Layer 12 of a small transformer language model trained on English Wikipedia (15 layers, counted from 0, width 128). Numbers have three digits each and are written without spaces.
A neuron adds its activation times its output weights to the MLP's output. To switch it off is to set its activation to zero at one token and run the rest of the model.

Output weights of the MLP neurons that the questions are about. A number n stands for (n - 500) times 0.0013.
n5: 472539515527365438482369382525531397654522349393466552433608606469401515638477469674465594338385598549457386380611397466401566448524622235576636485382519320436541652571568512742412546594242658497359539422490697469520428453661439545462528552480564417548471479500427500294283280537374401385349534509365546573476443733524757381487472341445648491570533353459588430535539265440418485397464
n6: 411494430518513467633510648541481342424475304449638378383430509301645445319313333477518591330784559503589609439740533288469561519401516402457572506682451610481484437475373381459323616631536605506577234497272466517491438460601622605455559664644595596548366512569359509332743339450643279525507516500516383544445506434524410389600560474555536577482524367591444720448515614385420458554416
n36: 465601539600350590463348465347591523453554603523479457449486376424426392386526517328689591326644548497472484314421599547712577548446506672447379508511632588597560469528527474497412394517598402541309588440554611448531444123398526544497517545591489605321419520563725555348582419404459331557401571590497418658503363597371536417480334429403368545484588277588619500406511487719510489595375
n82: 561416458608469519553675342585332446542422507595370598560626393470452595673360561717304702419443327490530569515410699618643555430337312319744298437267552382490574475477517503544310614340535424497523448402624467426396717364497603440346407651518507548365367391610263324601537573600630783309543377705361661475451513571562642568524561500464443543516441607472395645528301506422552586319558
n113: 651682475522433560441400594449582506387541513325517522379485482822388580341436532510248604567556623635432592547610506642593381534371595503497539524644526503520456686283556538774558567531416381458497464731513362431563413722435623436513453612544308645533494546357564532497371496691561600550693528562722429301466366550401447602610582395420578355512525564429294399558442475602394356645515
n137: 638345668486631557561538402543432588492398366443516476386522541539503588512529446596443396523226550430519455383632513517432475383519508372597436543591587509500639482226368480424767506401543479526636535405521599474641568729567535514416528344554580535481693724457367543434453555517563536494369553414336488471428440568381464414523574403475476494363569353450342337256360560532515698575546
n142: 642613534559503349584620510674491605540532513519328399559585515572290423435485494567539684475460547657674234364299512404393399322512421555634415473665497565405557555686726503314286483291506493781578399543427580442451437405655510273607544441443590584533674463391483484432633388415476544557647553456474416467525515652394643484513681506389446577358485640363530480409475632462342365496615
n173: 435436497440297574398514563557606461530601691385449523534444535426446524615453475453600430531389459572560568231530348347537642591630455539311407484521431373655416554414431422461539541633367473361624664418614481577439512042484320533349407488434454378532707402693440517432540519384446511692606550500385491437522452447578626379657315539478503440490430608521595500592459525528545368577452
n207: 419554554445366629456636591404503518349497616735465488409574566468543471543585728519424363521391450491381500251521492249455327526635648424387628533438473473509305389512366550394454444569497430319462616639652557527484571210417624507684529617481457560528446332432494664600490530655412330473481637573579600572514378476580488628273458311540410517530589574561416585594374623413497525571438
n220: 541620425645633490470583648671611354689554541374420635279549523657302602389603321525409497453486634684427456500500535408552471370728591413622650430654431486538476491507354487712624429690311504442527427275323625377653363414506521399569507412342381658474407688506496429667384654420477594594457500364604489535306289449591523480445608534572315526582716324427634337576565350486473679616568
n232: 300542503476522443472378481656537692382459516525644179456292533435443476490349623526504606560562520481730503769509615512449413469420538348564536707470609487600447572310500572522518507354533230382432278438559460580469586747571618571535583454433491526449296574581604484506548471481700562603672472497422334503289500428480743692394726474674512632622491521515370400391482408560325536522464
n244: 354671556407397555236493477840602436636308587474614694479448481566475652553411484490471485340564386607650336651434386541374475418512388620475404461591579556480640526373503548563451679506558459406484559477393416544428559439368314553503513158626463360257464475485524494568250478380454453570450270541368575503671555608593400330543641577357539431366562534536624588490571525558442316365533
n277: 450361477305541713426562515512679640374395590541628809514531455486442607554519494387285610555497652626401427564621415491414522606359401550520653522566479422479462585639287514604667341534506463565517557479530435405637538692407518334583497624531494530506350358558692617545385761575405526673637534557440522462537559396375534453574608532616508472646447475538495491738376528565484437374406
n294: 462461603382370495432494450587357607528397676572482417554334608517406642636476336500625389489377332543331543258588508553434351429418420682404509584538521399503420471437621648406350482681426568535339645611554444628409434029522412500462452640586621596464547548627610411609671503591602480434597364376544567592444654520578455549518278630559535486495453561444533444518525464419477457733538
n312: 506509254405368462548506553290658672589521518518525449517438515548547619494565414841247515485583353470626363360554402554443374596268726451650522405468456472465399450442475643451483648633616457575398462487564500322453396298443428416537560417399425432413469363573555485509365552400432536482622400623472655477741638378602581466447558460473592524665624468346480635559402492358370416420593
n313: 474566400520465533607474641488557615547621439385489758583354727542530324541537601567510528532557443670624505530477406433484555599358380599565574514486453672583437581634509626437532745614508454652444482386506639419453503726648573534576263467469646573473369508717421546611351389574517429423560534407314430417444489614553373512550391322408527573540492481298568544521492525485412606333505

Each question names a token from some text and the token that comes next. It shows the activations a of the neurons there, in the order above. A number n stands for (n - 500) times 0.032.

Then comes g, the gradient of the next token's log-probability with respect to the MLP's output, scaled to length 1. A neuron's effect is roughly proportional to its activation times (output weights . g). A number n stands for (n - 500) times 0.00079.

" N", then "ew"
a: 492493510502499496497510512499502495504509494435
g: 580521444485599416322649617453320685411368359563506543235492568502344413659430454580570520513545564589601500561576365325401672558550580400578436529604667634509605631869392549309536528471503474321526569485612374538580583573492463621689705438409565360584340536674484545647382440485512401475749545640465316615617482456381583580429329438611629330554509632353564547596559238553740391477509
Which neuron, switched off, raises the next token's probability most? n313

"re", then "t"
a: 519547494716485511508511507503519499507500504512
g: 416496368593530385489719576408302413294440624674396421599443288383601664711295527509543482506617584475655608547562523661523421641523488477462548533342420626588501558497496385514554354383595584489624442567780318765449445556453571440262310614621474685358615386516481414509447459574589669244604516506527334493672616589554490501656563507489407389743403621556472705409640527464604586396620
Which neuron, switched off, lowers the next token's probability most? n82

"re", then "v"
a: 294479520494487473494504508522470500508592482495
g: 491365814427469469607396662531449426481599494544289485330541557697520632505286497485494860531614683402521452554398435474590493684452285493602496561443496547400432379627511697276589251588533417508612441423618535520559454551482631464625548495585584546523294526411749621466412694592536328624480548384330406540493575405412425530492556440348437679330699460479632582540411552357350624442290
Which neuron, switched off, lowers the next token's probability most? n5

" E", then "d"
a: 504509500493494489521515454512500505496499581502
g: 454394390574677563496524487652647625635258370568313454517440433531419536683536254637505491669378469387760522530576361641450582418546365574535331333450258690445578319380526462331474452439370477554724275571368479512256692512313685492477514673563492625482537273575514310432539463660464560534432323601428460550474589586507473393565650567436430291600544518464406387534613391396495503543398
Which neuron, switched off, lowers the next token's probability most? n207

"g", then "a"
a: 615507521510500484490537498500507494507516500550
g: 583543369343590376554521427518552645627591480503525468674690710522625499651492459511559491491531456427350377428456700407827521472474554564615364408450578306652448511456588643426582511486573468403133547535545528535327389506734587530459481734641562426425564317448463642489449489320552525464234564523584487490545395351556540471564474572391378225525270549477600412575427811330344501587571
Which neuron, switched off, lowers the next token's probability most? n5

" d", then "ate"
a: 503401399486500500505499496494486494487469502482
g: 549688444461724465652388576611608397472536549471502427522501484725296469503492605494471619628368679412551403546733702389440627515515488418606602700580575599539662620424551673450606674456585487383292413241620432616416556514319469427414322498464228509457402493559431426667571665574606380532474547471693613465450302702602569425522652396451333550500602474433536445524350751566357415289408
Which neuron, switched off, lowers the next token's probability most? n294

" of", then " F"
a: 501499471509494504484484845513485489479567501505
g: 390665330287479438637498467565400438402523621702707480439694470489663413477574715451389547524482459298474632510402484496588574468569612547472670573441605462468519400438571459432451433633369454447247314394579460500465489616630522705589304698565373343474449478292710576569441671625475548505833451454603465548599404499522467558633516482523749572524660632389505359637491540438433363532151
Which neuron, switched off, lowers the next token's probability most? n207

"un", then "r"
a: 490497605503497515503497513525505489424431505491
g: 319637623565563474681475356434458694598477382519261374402550594344637686649720416521487665328429399405513722427453551686423435410564706612533392532513755368462704474523549370560543501491542521500543479648478744433525281479711371347642499468574485783440410467450383429682478597527661608376440651451549547588633392448504539558630437281460431656500564508518683500540708443538504595511493
Which two neurons, each switched off alone, lower its probability most, in order? n277, n36

"ight", then "b"
a: 509498419494493504548508500505492500502527491509
g: 519639617732545404463368557513549533553330552513499578412605239399445286495394494530553421570512604478562472466399393363304442604257568542421449282366450486583465620584414583670377425444394329460474460311390363538580481439444651630389638592444524419659631339342258420504394455715533291671484533495448448375478446485489406519498702346344462646525362616610356556360485318510210368476308
Which neuron, switched off, lowers the next token's probability most? n142

" and", then " \""
a: 506382516492504496490670494522485498496498500506
g: 351524700407524525556665431499522370683652627402273386402502556601371491570491467543447323275529460463488532533538367228448679492534653710646493328633440408676609436432461299398532781599510493446570609478472367554474598525473346398437541394529720663464438754475477460541568601345593446536492508459498516447569604528457484383782553751537493641425467440553197657554465536374624502307413
Which neuron, switched off, lowers the next token's probability most? n173

" was", then ","
a: 500497511488509498526502506511484515506623461501
g: 547608554691601552520426415358694666563462461676520579590550564400468561568399660556455522438477724568684490421396388646433579305368555595466515390519520551775706687424518575359484409615508490429426556772505496352472569418402523590474653477491541456418622605406822532363417384402620510616405621555498674560572662411525501478403647360665670719752341540426399415674376448612692575484412
Which neuron, switched off, raises the next token's probability most? n312

"n", then "on"
a: 488488518502506110620497477490501506494498520505
g: 553285463464381370582367333570638409253510716493419533535600268461537367379363482469399583431561413599691754600596400690484551503332724500541478385430573481407392513420481573744599493525402361485498547445386372327605439602386532470597447428500495242488420308518451365410557580466386576551559577370429256781494654525287476578510409697484449499557431601316610405615423400692555478542365
Which neuron, switched off, lowers the next token's probability most? n137

" N", then "o"
a: 495490505490492517499509501496509499496535491411
g: 552629228582548421714495642548359460397344464675571544505420512509607513560509497408473573533486258451394536413687479506374715671611383513650390476371528502497358714240789639426528561389381598425484414570358237447449444552645528530247538634478532639672594661517579552389598427593530503452447463477659768478439416525626323471592508444558642593625619393550701649602568486366500506593607
Which neuron, switched off, lowers the next token's probability most? n294

"\n", then "|---|---"
a: 506506495460522532500504509503493516504497857510
g: 542371517257597514475452553340437478552618347397298508580474337649507599540538781558572448384539284423410467546427518259619433376344632591418423614367489558449590440645528394503432633479599522550543427373441339526555579531740669608253348536405571451299435560433661499433467512565395472534635375461168428347411499386415542256402328480652588505611702464486471384441486609481664588284415
Which neuron, switched off, lowers the next token's probability most? n312

" in", then " 201"
a: 498496508493488505522492520514497510512600488512
g: 598553451390465373505542641638526312408293588580369478570448486536401317434622531376429567389550470595539547566245613463456387417498538559469420468346705493444540521402353428565471657599616550463636328277358719584421449535466432570555635438411525649369752427587390404641457546609355377313494430380493468478512855417526574576521622804648639479337467429565474416589470752593433745423585
Which neuron, switched off, lowers the next token's probability most? n142

"om", then "m"
a: 509476498512534506506492504491483640499504496486
g: 465408330393455619348585619513612528559339597513556469326506819197551554430572512586350412439554501606570510428450574528681501323482589488381415410433337484532361735248569409589496519477586484669634648545310434471449431571504390409376328494514503353580655220565497454554672396435381339659349492327404554700510573301514601469647260369403399318576495577505549602504599570641541516443424
Which neuron, switched off, lowers the next token's probability most? n244

" ", then "&"
a: 498461502508486514497503500497492499491499503497
g: 624293333537507519327612475312324710389563641605578532559469405618235671477613493523474569430476397533365360527535424535625399414572448588501460576311684682419412432631474707406447447304478445492555707680601422478511265525412561493331399502650541596411739668376627482349384531421619512535611400727429544652359696646601516620403543591555437491608624454322399589302466357459440517448516
Which neuron, switched off, lowers the next token's probability most? n6

"F", then "am"
a: 504502489514504500504511503512494503521501499501
g: 615510609287287529351710484477470786435433408484460582459414435564464712378657573532441662624408602528411305448501576388483526480546554592531569708577474494516624686295592345433490431604590412387422600394299316545646610489618501425532434458654542581582426475490683484461574565676760465727692381223348474772339565354481549542592455526539394537568528512494389462305458612612410378457439
Which neuron, switched off, lowers the next token's probability most? n277

"c", then "ess"
a: 495492497513489498502495494498970499489517501503
g: 454256645535664530587391551475570433437278453303429533501386555393598606434492424489442302533579596582569912504595362626470549556458547484438511473566428419620678466511435655615568572402638445464605413412542507446340713507398590456574362337545438558547470489541506491454403488533548505506878530350309271452589526494519461485715634380658559736379229528429370609672537479549673356548407
Which neuron, switched off, lowers the next token's probability most? n232

"as", then "ed"
a: 798492490499470496504507516502522516477513492493
g: 484665580550531547269597495584548491234499501422584474530317611715378370601656577620331591610572489534747414627404583481351323410517385535609667654233534612189642413371703560528645456397606462512659437529611487499277585634466541528608666638417626487534262535506602516696378503493620522596600440458661720485465674526510621408318677474440505480454572483522515613434529434482625503534474
Which neuron, switched off, lowers the next token's probability most? n232

"ar", then "l"
a: 496498563489503492457500516478491503485493551485
g: 653296582431462574683346557422497570371291467552522597385459651525611448384517405526689699440570456339598459352335363524452563657653438567555541631502539457452446637172471648367439453434475521455483436547553380649658436499371465461453296341367392733387572458360679547655501524468466609560548650515568480468426420468666484783389308367482405404614586549712462338555517432497261667534297
Which neuron, switched off, lowers the next token's probability most? n36

"on", then " n"
a: 520499368501489483496497507465521486482563497489
g: 710335498628316520524437387332490463389602353560555525421493307617494497568350665331646523403422598333543643468596746487533415497536477565387493690591493342519285606514580392861414747471539574461340453582586503350417542383533484646456504416497492583739552380600309689588561460351450462408557345550535490403377611340345485495356416499457460471415641473635503503322572674281441576695432
Which neuron, switched off, raises the next token's probability most? n36

" s", then "c"
a: 506510500505438504497525501498490496507499503495
g: 543421406564587434404556504460543394738522422394325503564504516500598383403726496526774544368408493732312431438661295423551810315362450478460603443615442411487735287427457591400589447501366429539363416639295391297651288530469453551509555495496511503310471342527502556521569610450463382515403464319459425326425431299591713458547505490558431492388740492393549424735564350557487527349451
Which neuron, switched off, lowers the next token's probability most? n113

"ag", then "og"
a: 658487510572612506530504518473159500490499689499
g: 471660323578525525658492621457350584452574526407768444570541438499574505429448622435262553333390336648622627505479505600463399445530489464407489321481637448597557565374477480584641381485521356621224465306547542612279469532376468434468448537521380702547752304401458616491330591463449556545626550550425384461393301537492262369508338448548411406541642521510335382357494738169613447335454
Which neuron, switched off, raises the next token's probability most? n5

" Un", then "it"
a: 495500570502498505499502507522498502501567502489
g: 565421630430490561692459438472533489520552458428414436330522561452700381644405377639470631483847365417345401593401463545480454643491632552521518637435544585565458368613500602412436692581653423496399274627500579383558547427443477433640650492391410713510510260449474387536537547418382349626714581326422753570302533191620514638660298377408259623499404485457526438463452391453639584436553
Which neuron, switched off, lowers the next token's probability most? n36

"al", then "om"
a: 496494491506502492395486711515497500501507501500
g: 574431305548535973434427383525435648426609563465419511580373407584425627399380413471375519557395371436575728466498567618681425682374255535377608571367551414742593642304540344582469683677571578625584510380381449419677446461585484459288559505436499591642467591543450415591477442385493582572517345606460378690349251565583435661370347542532493562587450424399562466521595618433553586569445
Which neuron, switched off, raises the next token's probability most? n207

" P", then "re"
a: 498499514490500497504505505505483487501502498484
g: 566461567559552488526441695460482538356564416594658457369545521445456686453402462571510557409567476622567514543477774542609679499531509552515584503221541420365435420264512357646494380447357547496536436491607403449284525501471654484623591292386286615524650541572421647485499549804388606396535600608648467423687451444564703597453369635380457564437692680450570572677749577778753556595476
Which neuron, switched off, lowers the next token's probability most? n313

"ed", then " C"
a: 523514512513496534491485497500714495486687503476
g: 517452432393098390525780530319578568485522472474554328452534461357406481373538576687584602493282439436493602393558660547541510580497514605585361318554601443505569493342715618462456478491635527624658597399672617502528339402627633461538357468454357531266572417236421566505544421531307512386567543619488612488576397574278466583505507458555466487454722370395538322523179409411611560426340
Which neuron, switched off, raises the next token's probability most? n232

"e", then "\""
a: 440450500502497495511495492507493499500479508477
g: 472318478572431445543668199441478552452507311580498512477640387394694720540576472586368566541584489606434475518626584451436450493431527317584395593571414592337641454371478579532582349536432452637617692583723469517418440447579484380466600449470642655453461665270751658564404560522471454586539347322752355579457437651585543347437483710521420484424405525711330588853537486612408450499673
Which neuron, switched off, lowers the next token's probability most? n313

" that", then " w"
a: 498495501506438500508554501504491500505398504498
g: 583329619286555403320603239390528413537363476662411529481564449539583284576642609703525580438562598473563733507653450369479619408579570459356434480575627620413468453585667653361381370352599536453358417586564298360269473566605629469488635586465490497719634382442589481556578467257353688364373421498432614535582329545646535609497360332450473577432375356416528561368540396444387494723632
Which neuron, switched off, lowers the next token's probability most? n113

" in", then " the"
a: 500495508495491502516491506518484501501556492521
g: 465612494625536619672432584283416670443689492656597467765437444366337555418506488379593338632685271376608544447613388581579516605483453467449446487558460459480484520593692269460470409380483544403336645565569390717543553388535554350434321549400411516578247621594521570288528371541372550515765529637342411654508464345597372478373239566386518652510496383550665392456429371404551363586489
Which neuron, switched off, lowers the next token's probability most? n294

"an", then "n"
a: 507488501504490492471499499499508507507491525504
g: 563318409615512394617398549522641595747317571606423411418321483322513513479518464713411361453526561487437538557712377493503358219363543668434380595411679515661558513558305540705396470404480442483560288738455520272612445516399632512455455399526400516286409487475474598504565499654648601538507479528524599457580407512452504489455407787452500340496412662186676490305373435527610449658570
Which neuron, switched off, lowers the next token's probability most? n312

"ord", then " G"
a: 490501498531492484499498494473692513475560513486
g: 540672390432332294622725657627467580527285531478439566350377422531421520333534580696522422397628493595626572449415319356493665400684544724681549429765569337397561582410547671467523438272535518431485528549536554355426347464471652595460315499553204626435543591406688433486429454411538472405343447459551444567409641637347523482351602513386479359377649408346574599465565552563732555417606
Which neuron, switched off, raises the next token's probability most? n232

"0", then "p"
a: 492521497507491490494501496513503505488497500478
g: 427474359556317534445541421544511522663576479345676568435567401699491350482461570540690582354451559501479701410553492573426503735412539569539321526535627513695573467268338528543421559231446483698395452592627402643680777417454378582705635460560396717373427561468664423410367529654337463529412597568578449408438354675601534477530705344505396522687579410459465615455443415597457324560252
Which neuron, switched off, raises the next token's probability most? n113

"gh", then "ou"
a: 502496605499471496522498516503495509508508487503
g: 386478723461626520367714466605543444515500373430660652389433276596373607519345449427354454438555688550490581574454549357418529449530305433595512541409290436424569835668560602756407515409391561435660512488375496465435475569519264578455414477545407513455427497360633510611465586563528224698369477544435304534557576422357472325444387601629395650523477614350346444452419613621469483359197
Which neuron, switched off, raises the next token's probability most? n36

"m", then "al"
a: 490491512504505505537505501492500476425505515493
g: 505324421587328424375241632330687620551380555585349429532467535439586428457469456420462353603429553629576514466665657593493696555337067613637496600594439379516666572363528490449534665552532535445518510476665487491509749525449480544272547402570549526535477416372439357488680633250275563307393576571451627543554414454519531461665549302419632371570504637696405546641597410593483492419535
Which neuron, switched off, raises the next token's probability most? n142

" 201", then "2"
a: 500500497503536501496505489500498505508774500477
g: 424713566555626535413672307521556472595503538625613605568555638703524452446510563516492684606454630512516452444440426449562617680573532414248380327387522449506514386314485733665539525388549390672466500490616604557600499526245403462312680397304472454443444649359214606604582684590323458435665500431594615635662659317697498591506734458529342475544391453299492537430357544444410573516504
Which neuron, switched off, raises the next token's probability most? n294